Layer 2 of a small transformer language model trained on English Wikipedia (11 layers, counted from 0, width 128).
A neuron adds its activation times its output weights to the MLP's output. To switch it off is to set its activation to zero at one token and run the rest of the model.

Output weights of the MLP neurons that the questions are about. A number n stands for n times 0.0013.
n13: 21 38 66 108 -86 85 -96 -18 -95 60 69 86 51 289 -295 65 110 35 -119 -130 -145 9 -77 -101 -38 30 105 41 227 152 -41 50 -57 167 -173 110 7 -122 41 105 17 -226 55 77 -34 151 98 44 -197 -78 -25 10 19 85 -10 49 59 75 -146 -286 113 -134 179 179 10 75 -114 180 12 167 20 90 69 -193 51 -68 -59 -128 167 -23 -3 -167 -76 -137 -43 64 95 -125 42 -89 -103 99 145 57 -9 9 -113 -66 -14 9 -127 9 228 -58 -215 -24 68 82 -122 -82 126 -71 60 -3 59 -130 -35 -7 165 6 125 87 179 -53 -31 37 90 -61
n18: 51 90 -109 8 0 -8 172 27 144 142 -51 162 -78 72 -216 -64 114 66 94 174 -30 -21 -20 78 -171 -22 11 31 -24 -24 133 141 -42 74 33 0 -289 94 -15 -82 148 -28 -19 63 82 -238 102 -94 -93 85 -210 39 -54 -34 -122 -52 246 72 28 32 -96 -51 35 -70 -30 69 -35 51 -54 152 -12 73 -145 123 -36 -32 175 -67 82 58 86 -48 -10 -102 71 54 -117 115 75 -117 -36 -257 31 -28 -162 -34 29 28 61 124 -213 -121 -85 23 12 44 8 -24 121 118 40 47 -59 11 -58 16 -137 -102 -28 22 58 -179 -151 -128 106 -97 -54 -99
n39: 53 -110 109 9 -25 246 10 142 -194 43 427 -69 -143 -42 -41 -113 255 51 148 -148 29 -467 14 39 32 -48 -103 -203 -81 -68 18 211 -317 10 -48 -77 -96 -51 -191 -119 -116 123 220 -27 -20 -160 -52 -137 416 20 152 59 189 -228 25 181 110 81 -94 60 219 -13 -211 -80 -58 75 180 216 92 -67 -14 34 -235 104 -192 90 71 19 169 223 -251 -36 21 286 -107 326 119 38 168 -129 -90 -20 -259 -37 218 -42 -201 -37 -228 142 -22 -71 -288 42 47 248 338 252 73 -354 -136 -5 -61 27 -128 -26 -79 -251 -140 -9 45 184 -107 99 202 -58 135 39
n67: -50 129 -201 -50 -23 49 -48 -41 -4 -121 43 -32 17 -240 -12 356 243 125 -145 57 145 -17 -74 -145 219 151 -140 -172 59 93 235 -10 11 85 -92 77 55 -177 -164 -242 27 -180 -23 -99 56 32 -65 89 -231 -177 -193 239 -253 -153 -117 -54 -42 210 -65 36 42 23 -30 -47 -172 147 122 4 -37 -27 69 13 -65 -238 -26 147 -112 -47 98 105 -55 73 -52 -130 3 15 72 -44 53 107 182 -4 170 24 -132 -39 -93 -24 174 -216 -53 -76 -128 -120 76 185 -163 23 -4 150 39 86 -23 106 -33 3 204 -130 14 -44 -48 -33 -166 -117 11 123 -33 11
n98: -71 -60 -35 111 -166 -26 116 72 142 78 -57 132 -17 -178 132 66 -33 -171 30 78 19 24 43 -170 147 41 70 -7 -40 -212 189 118 11 -123 138 60 78 252 -163 129 -66 130 20 -52 161 -378 7 12 81 -99 321 -156 111 -109 207 38 -135 95 -223 -86 -177 -119 -31 128 4 -309 235 -91 -254 16 178 78 98 172 -72 -129 -143 -7 32 -191 -120 141 101 -82 -24 -41 235 181 108 -30 3 154 14 -170 -79 -49 -18 43 42 -42 -37 -155 -84 -240 0 -78 119 61 169 110 -65 -75 181 -17 -88 -133 -158 -74 -115 51 -56 -83 -83 -24 -19 -56 210 79
n108: -57 20 17 144 18 -80 -24 184 240 3 -155 -67 -135 -99 49 123 0 -66 -24 -59 159 38 -124 -102 104 204 55 67 34 -7 80 23 13 77 -14 21 35 24 -71 220 109 -40 121 -104 -54 183 150 -57 138 132 150 75 127 69 161 -77 -33 -82 -10 -40 -159 -54 -35 31 -24 105 34 267 -29 -22 139 76 197 199 29 -22 -131 -172 -103 144 -133 -76 -65 120 -136 -145 -52 -156 -47 -142 -59 54 -116 7 116 -52 34 3 191 -106 -124 -97 17 -72 -24 -117 130 32 4 50 -34 85 228 26 -358 31 -221 211 -105 215 -82 -39 -44 29 -304 117 154 71
n109: 242 164 -11 14 129 76 16 -87 29 184 85 -41 85 -107 -8 -119 173 -111 -39 82 103 -21 236 63 -101 61 -128 34 -118 139 -67 0 -67 -63 133 -51 140 -57 -267 -23 -179 -236 -114 29 -245 27 -184 133 88 124 19 56 41 -26 60 0 77 48 69 201 -41 -25 -96 23 -312 19 -205 136 256 -205 -35 -86 106 -104 -108 -150 -69 96 -279 123 -39 67 187 217 4 79 -166 -47 72 -278 -55 169 0 -4 221 79 0 -22 -16 11 125 112 -151 -30 -184 4 -63 24 0 4 -84 -266 215 -47 169 24 64 118 -99 14 -330 138 177 51 212 -252 35 103
n121: 133 -118 -153 14 202 132 135 -90 131 30 -65 83 -7 -154 -60 -29 124 -58 -37 16 -53 -116 158 -277 101 113 -18 58 83 11 7 -38 -50 11 -128 15 -34 207 -4 26 110 -191 113 279 -77 0 15 -111 -260 -58 -36 -4 198 -113 -81 28 58 28 -39 100 139 89 -127 -85 45 -48 28 88 -3 -72 -37 -56 -42 63 -265 60 -26 63 89 -77 -45 89 37 -79 -153 197 -37 -119 -167 175 4 -159 167 153 7 -177 -178 96 -108 -7 -113 -62 5 348 133 36 -103 -170 -53 -253 15 -76 -178 -129 30 -230 141 24 242 -3 222 26 43 46 -15 35 222 -372
n128: 139 -13 -7 -3 -130 -77 77 16 210 -63 -262 -10 -113 31 -149 34 -58 -140 -104 -88 -28 73 200 -67 -13 86 -42 104 121 -11 -96 -71 60 -255 -7 -38 -55 199 -74 316 84 -43 -86 -32 118 243 -37 -130 -3 21 -277 -163 147 -102 -36 19 14 -10 -16 99 -40 35 73 24 -135 81 -112 60 47 100 -332 -21 23 -93 114 204 -185 -69 -63 -86 -38 73 -133 -90 -42 116 55 35 44 -223 -160 -154 99 -182 68 122 108 33 -126 20 32 -139 269 -46 -185 -40 -127 -318 184 135 27 189 33 -74 72 19 -30 36 -140 13 13 -95 0 -52 64 59 24 42
n145: -221 144 -70 228 198 19 -280 -85 35 59 230 -92 -113 0 -28 -83 12 -178 -201 98 216 -33 56 194 28 -141 21 -92 -49 -56 18 -82 140 -15 -151 -88 172 7 135 116 8 90 111 79 211 13 32 -40 13 -53 -109 105 208 -56 -45 -24 -137 28 299 46 80 -67 30 -144 -22 -100 130 176 211 82 -44 0 45 65 71 92 62 149 7 -224 70 -101 200 123 -119 100 -185 -29 46 -253 -93 -121 -181 -129 34 -84 -50 49 -250 -31 -114 54 -69 16 -90 -135 -13 -249 178 49 -36 98 -159 -68 127 69 92 134 -114 -47 24 78 131 -196 -155 -127 100 -48
n165: -96 -7 38 -26 135 77 291 -13 65 4 20 77 13 -28 117 -14 -24 -64 -61 -71 37 161 42 184 84 100 27 -17 -126 -77 319 102 0 160 -156 -189 7 130 189 -104 72 -24 -60 -51 112 -229 242 211 16 26 52 11 45 27 -131 -120 -87 -140 31 -68 -134 23 -73 18 47 7 -148 82 17 39 51 -60 143 114 149 29 21 -190 72 354 95 -145 99 14 -13 -26 133 -29 49 -157 -99 97 34 -28 219 -29 -78 -55 15 86 46 35 -100 139 114 107 -268 190 0 167 -106 -54 88 -247 147 3 -258 -152 85 -13 92 -128 11 17 19 146 40 -430
n178: -157 -72 71 129 -119 -22 68 -83 61 65 -237 -79 -62 28 35 -144 -20 -64 -199 -216 -109 46 -17 29 -62 259 -70 -41 96 -29 62 17 -24 61 126 -169 -75 212 -102 96 -311 71 -200 -20 181 -25 -70 -252 -45 -41 148 -77 306 -204 44 -122 30 142 124 -232 -116 -3 -20 151 -47 -263 -12 66 10 42 -136 57 -44 106 15 61 18 28 -102 -120 -162 -44 23 82 -83 -138 156 196 -188 -113 57 293 -65 -79 73 -41 -45 85 -26 99 -170 -171 -188 -106 -95 23 112 7 8 -92 0 61 -23 43 187 -74 -110 105 60 -10 -71 0 31 111 -107 -77 133 105
n198: 50 -380 -10 -137 23 26 109 7 181 149 -72 -10 -13 110 241 -60 -88 81 -140 188 151 -168 31 44 91 76 112 115 42 52 90 74 97 -25 222 284 72 7 85 -140 87 127 46 -131 -15 102 0 -84 88 48 149 22 97 -21 37 -203 -188 133 -14 13 86 133 -36 -345 105 156 -23 59 -23 -105 -76 -60 10 43 -26 13 -129 -150 76 96 -138 -14 -63 219 -40 121 7 0 235 148 -167 -37 -93 -128 155 -133 144 21 52 -165 -83 -101 -68 8 214 114 -148 75 59 -200 -88 150 31 108 75 42 -49 110 -88 47 180 -99 -87 -10 316 -27 4 48
n237: 220 71 -145 77 -15 50 -18 -36 -124 160 -55 106 -132 -38 107 101 -133 -327 95 95 -29 110 89 -40 58 26 -169 -20 -189 -134 143 -186 95 78 18 -21 88 76 -105 60 82 20 75 -92 77 0 -31 -55 150 -66 -14 -116 -61 -161 95 -108 -240 94 -173 44 -37 -107 13 28 220 -31 -15 15 -71 205 -148 -19 -10 28 -4 -89 280 98 -91 164 7 -84 108 -156 16 190 193 166 38 -240 153 -22 -7 44 -207 187 148 14 -172 -115 256 22 -22 -12 164 -79 25 73 73 -25 -48 117 -34 -96 -4 -89 -85 85 -10 -268 -163 -147 96 93 -193 -20 -11 -47

Each question names a token from some text and the token that comes next. It shows the activations a of the neurons there, in the order above. A number n stands for n times 0.048.

Then comes g, the gradient of the next token's log-probability with respect to the MLP's output, scaled to length 1. A neuron's effect is roughly proportional to its activation times (output weights . g). A number n stands for n times 0.00079.

" |", then " G"
a: -9 112 -1 0 6 2 -5 4 -84 0 -44 0 8 -87
g: -32 63 141 -245 -119 -65 -115 -58 137 165 -206 121 177 39 30 72 33 -73 -134 -89 -237 -156 -16 70 -116 -140 -85 41 -61 134 202 -181 131 24 177 54 176 16 131 192 39 -37 62 -119 165 128 163 -118 200 289 -107 -99 113 -25 -4 -139 -73 95 -34 -52 215 32 -5 -28 60 14 95 140 -144 38 -47 18 -79 38 -189 -68 -9 -48 -169 -197 -81 182 -78 -7 17 -31 155 -46 145 150 59 112 -119 -99 127 -20 -75 -74 74 -174 -3 3 -67 -60 16 67 77 -50 44 147 8 117 124 28 60 12 23 -131 97 25 1 -157 -50 -9 174 130 -114 108
Which neuron, switched off, raises the next token's probability most? n128

"The", then " Cor"
a: -52 19 11 0 -4 -3 -3 1 -7 1 31 -7 137 -14
g: -98 119 91 68 -16 131 29 -47 50 22 -36 -165 -222 -93 -107 113 -141 -3 -112 -102 -154 -9 -47 190 24 41 2 66 106 -163 201 -187 -56 -21 117 -118 113 268 -12 94 -110 -92 44 -51 -10 -50 -94 -198 84 50 99 -66 89 -321 75 -132 25 -207 -57 106 -41 -144 -46 -215 87 49 -29 -22 68 12 97 288 118 34 -112 73 -70 -70 31 -46 -99 71 -116 89 -101 -50 98 82 -65 156 -99 -24 187 65 -111 -112 65 46 90 99 92 152 -25 -108 95 42 -77 -70 -211 -121 -125 -29 -83 162 53 -95 70 -156 -151 -205 13 13 -59 -111 98 135 214 -49
Which two neurons, each switched off alone, lower its probability most, in order? n198, n13

"p", then "her"
a: -1 -5 -19 2 1 1 2 2 -9 1 168 3 -11 25
g: -57 87 31 -17 102 -65 -36 -139 -19 13 -13 -213 7 -6 -119 8 30 133 -157 35 -61 -29 9 20 59 -25 -34 129 -218 159 48 84 -5 -78 69 -57 53 -66 47 9 29 52 52 -58 173 135 -74 -118 -234 68 82 72 41 -149 -65 48 -161 73 11 -180 -193 54 -84 -122 105 -39 65 -50 -132 69 -99 40 -88 -15 128 237 76 -60 -311 55 -119 178 29 -158 132 151 -67 44 52 -147 -3 -116 -90 62 55 -165 132 -114 77 -242 -64 302 56 -219 -98 60 53 -193 -69 51 110 159 135 45 107 -123 -259 -41 -66 67 17 -263 12 73 25 77 68 -148
Switching off which neuron hurts the next token most? n165

" D", then "aw"
a: -5 2 0 26 35 -12 2 3 -8 0 -2 -33 -6 -2
g: -85 19 -38 63 -72 -50 38 -60 23 83 -146 84 18 -68 77 78 -34 -209 -18 -18 -138 -28 203 128 174 -26 14 86 -2 79 133 -87 -52 -53 224 -15 90 127 -322 0 -231 -67 112 33 -160 51 -4 -130 -41 109 56 -4 23 -52 -122 67 8 -146 -159 -12 -151 -56 -4 56 65 -87 -14 37 64 140 98 92 64 11 -116 -34 -58 -13 289 70 56 -68 -55 -272 -166 -171 80 120 -28 -274 -28 60 255 113 77 -87 -127 -168 -32 -169 -111 42 -59 -36 102 -79 -99 43 23 -42 -79 104 -177 43 262 -147 -78 -10 163 278 -53 67 -99 83 -96 47 -39 71
Switching off which neuron hurts the next token most? n98

" F", then " |"
a: -10 45 0 -9 -24 -1 5 -3 -15 -6 8 -5 -3 -7
g: -26 60 121 28 135 -49 -223 6 -112 129 108 -50 111 19 53 -59 193 216 116 224 0 134 105 33 -62 -82 39 149 -123 -25 53 -153 -28 103 -26 107 -159 -129 111 -20 156 -77 -129 -24 -103 -114 -215 21 -202 -21 71 50 -49 124 115 52 136 15 159 48 110 -114 -165 -103 52 -25 6 -114 -254 73 -14 -13 -108 -52 -166 -68 116 46 44 10 70 -87 -78 -288 -122 116 -8 110 -66 114 -55 -56 103 227 -187 -58 158 -36 88 93 -4 140 -145 211 158 -100 -51 -5 -125 28 167 -185 -38 -62 52 -127 9 -147 67 77 -116 107 67 191 114 -44 -106 -16
Switching off which neuron hurts the next token most? n18

" 9", then "\""
a: -9 41 0 48 -3 112 0 3 -3 -4 -36 -1 -2 3
g: 43 17 -14 -53 215 -156 -60 -38 -5 -7 19 -50 96 110 13 -126 149 -48 1 -76 86 -155 -97 51 181 113 134 -144 118 86 23 224 71 -23 -81 -1 -51 237 -125 -153 -36 70 37 180 86 4 161 -65 108 83 -95 99 -241 202 62 105 -178 -67 56 -146 -71 -32 3 -6 -119 26 -61 260 18 82 201 122 51 49 38 30 -80 -235 103 45 99 113 -32 191 71 60 129 65 -162 -112 -68 -92 -67 52 -163 -197 71 -34 -135 144 85 -152 1 -66 82 85 46 81 -15 195 141 62 -11 111 -36 205 99 81 -199 -130 -118 50 47 -277 28 -52 27 93
Switching off which neuron hurts the next token most? n108

"General", then ","
a: 0 3 -3 -3 -13 87 -4 -2 -15 -2 -31 -1 6 23
g: -15 64 103 18 183 -122 -22 -248 -24 -53 5 32 35 144 -240 99 -36 96 18 -147 122 -49 31 105 -88 183 -107 39 -28 162 -43 24 -113 -35 3 185 151 52 206 110 284 -235 6 47 -101 -23 79 33 -205 6 65 250 -82 40 -112 144 118 30 182 5 -77 -7 -4 -135 -25 -71 -57 -91 -13 41 93 52 -114 -60 -80 130 73 60 -29 -43 91 10 -74 119 152 148 -22 55 10 -52 -145 -53 -106 187 -162 -11 -60 -99 -239 73 -147 54 -46 53 300 -80 73 -181 -19 6 -8 -123 -131 182 30 52 118 154 -41 -29 -60 99 -214 36 222 105 35 -14
Which neuron, switched off, raises the next token's probability most? n108

"4", then "–present"
a: -24 16 -31 -1 0 -195 16 26 -1 -3 186 0 -5 5
g: -29 -64 -60 5 -10 -59 -146 190 0 101 -72 148 -30 -11 176 148 -89 112 -46 -26 -199 -117 -54 46 -42 53 -128 16 12 -51 -52 -114 49 -120 91 -11 158 -112 107 64 -27 116 -62 114 -69 83 57 -307 12 137 -96 -188 129 37 -143 -188 127 30 279 -76 -170 69 -131 203 -113 9 -4 218 78 80 -128 111 0 -71 -198 -187 -94 70 -121 145 35 213 -123 -259 -134 -10 -144 203 34 -77 -63 12 -10 -33 97 5 214 -56 82 -34 4 49 -50 71 -52 -201 26 -81 156 -54 -47 160 153 -34 91 -87 7 -3 5 128 -10 -89 44 155 8 -101 -183 77
Switching off which neuron hurts the next token most? n39

"t", then "ise"
a: 1 3 -36 0 -209 6 -100 -1 19 -3 -12 -2 2 -1
g: -21 -35 -53 -91 -46 -210 1 135 114 -141 129 -162 217 40 -35 180 67 -31 -243 -161 12 89 105 64 18 174 123 -44 -193 -41 -283 -164 52 86 23 -106 -117 34 19 -126 -222 101 24 219 130 158 -21 113 -137 39 -35 -15 113 183 121 32 -128 7 -18 -82 19 -52 111 27 36 49 5 -24 29 -63 9 132 140 -12 95 -101 4 -16 -155 156 25 82 -137 -32 -40 -36 8 27 -276 -142 -13 -194 22 41 313 14 -9 -248 129 55 91 -142 83 -105 20 -177 2 -31 19 128 168 152 139 100 -119 29 -104 -18 93 10 -129 -76 -34 91 37 3 -97 68
Switching off which neuron hurts the next token most? n98

" in", then " the"
a: -91 8 16 -4 1 0 -11 -2 -4 -1 4 -1 -2 6
g: 48 184 -149 -76 86 -165 45 48 -8 203 -65 -135 115 -31 26 -126 59 5 267 -22 -71 -54 139 179 120 -44 -34 -228 -48 -158 17 36 123 -146 189 -1 79 82 -37 -134 42 6 138 -13 63 110 -54 -220 73 -27 175 178 -37 -300 196 -86 -45 -279 -1 53 -48 273 44 -49 88 8 12 143 -27 -71 141 61 -156 74 -129 -24 -14 -93 6 -130 176 -61 144 101 -22 68 -76 -208 76 6 -114 32 19 37 -22 -220 -54 -83 110 -35 48 -92 83 52 49 -83 40 -198 75 -137 15 38 -19 -29 -11 -172 -96 -91 60 -51 21 283 143 1 -97 51 -24 26
Switching off which neuron hurts the next token most? n13

"ec", then "re"
a: -5 12 -9 12 2 10 3 0 -14 2 -5 27 3 -6
g: -39 -217 -222 -17 28 24 52 -33 -249 -33 20 12 -88 -34 57 204 103 207 100 92 -305 -12 156 -33 173 69 111 149 -18 38 61 11 104 9 -78 63 -51 309 19 -18 141 96 -51 144 -111 -90 71 -115 -30 79 -79 -82 125 41 -278 58 -197 -19 29 30 -216 101 -47 59 2 -53 161 -28 213 -49 -61 275 -77 55 98 131 -152 -63 72 -191 -147 -12 -163 -9 2 -29 -20 -3 -3 -12 136 -69 175 -40 -5 52 -96 173 114 98 -23 -65 0 -57 -74 -42 6 -149 -157 -108 -152 1 -34 -71 -56 195 197 167 -55 -68 82 -99 -57 -33 -83 -6 34 -66
Which neuron, switched off, raises the next token's probability most? n128

" and", then " its"
a: 7 -7 0 3 7 9 -12 -108 48 1 -8 8 -78 -1
g: 96 -21 190 10 29 -21 -105 293 -163 75 -5 -1 200 -185 -138 15 -136 147 203 82 57 55 63 -4 -45 -179 -109 -51 31 -9 -46 164 66 210 -31 4 45 -57 -140 -6 16 -25 7 -176 53 -158 107 113 -147 6 -176 163 14 -41 139 5 -18 -277 -49 171 73 -24 -71 6 46 125 -61 -77 -52 6 -174 -28 -146 -187 -71 -18 34 -100 -54 152 148 -82 -51 59 16 -138 -124 24 -86 -223 -209 -8 51 102 133 88 44 90 -40 133 -11 148 209 18 40 -26 -38 -35 99 38 86 197 38 -56 -151 66 -199 59 6 -74 60 202 -14 230 -56 -262 -11 4
Switching off which neuron hurts the next token most? n121

" W", then "orm"
a: 38 -3 6 -16 -32 -1 0 -3 2 -13 0 2 -7 7
g: 71 147 100 79 -36 88 59 241 50 -137 -130 -82 -149 -194 -58 -25 -95 97 -70 -38 159 61 -22 -163 59 -170 -67 -109 -21 76 -79 122 -86 -11 30 94 -35 -78 80 -21 161 -107 -40 -249 97 -69 -191 -88 324 -237 -103 101 160 222 -63 -157 4 -184 63 -60 -76 -131 -82 -76 48 142 57 25 0 -33 -25 -110 -7 -61 -68 24 -192 -7 -84 -16 75 -37 -8 78 -80 35 159 183 -151 70 -88 -56 -46 137 -4 219 91 164 -66 62 174 55 -36 -71 -17 -1 -38 78 74 42 -102 17 -37 -51 -152 54 28 74 236 -88 -100 -43 101 109 -73 314 81 -191
Which neuron, switched off, raises the next token's probability most? n13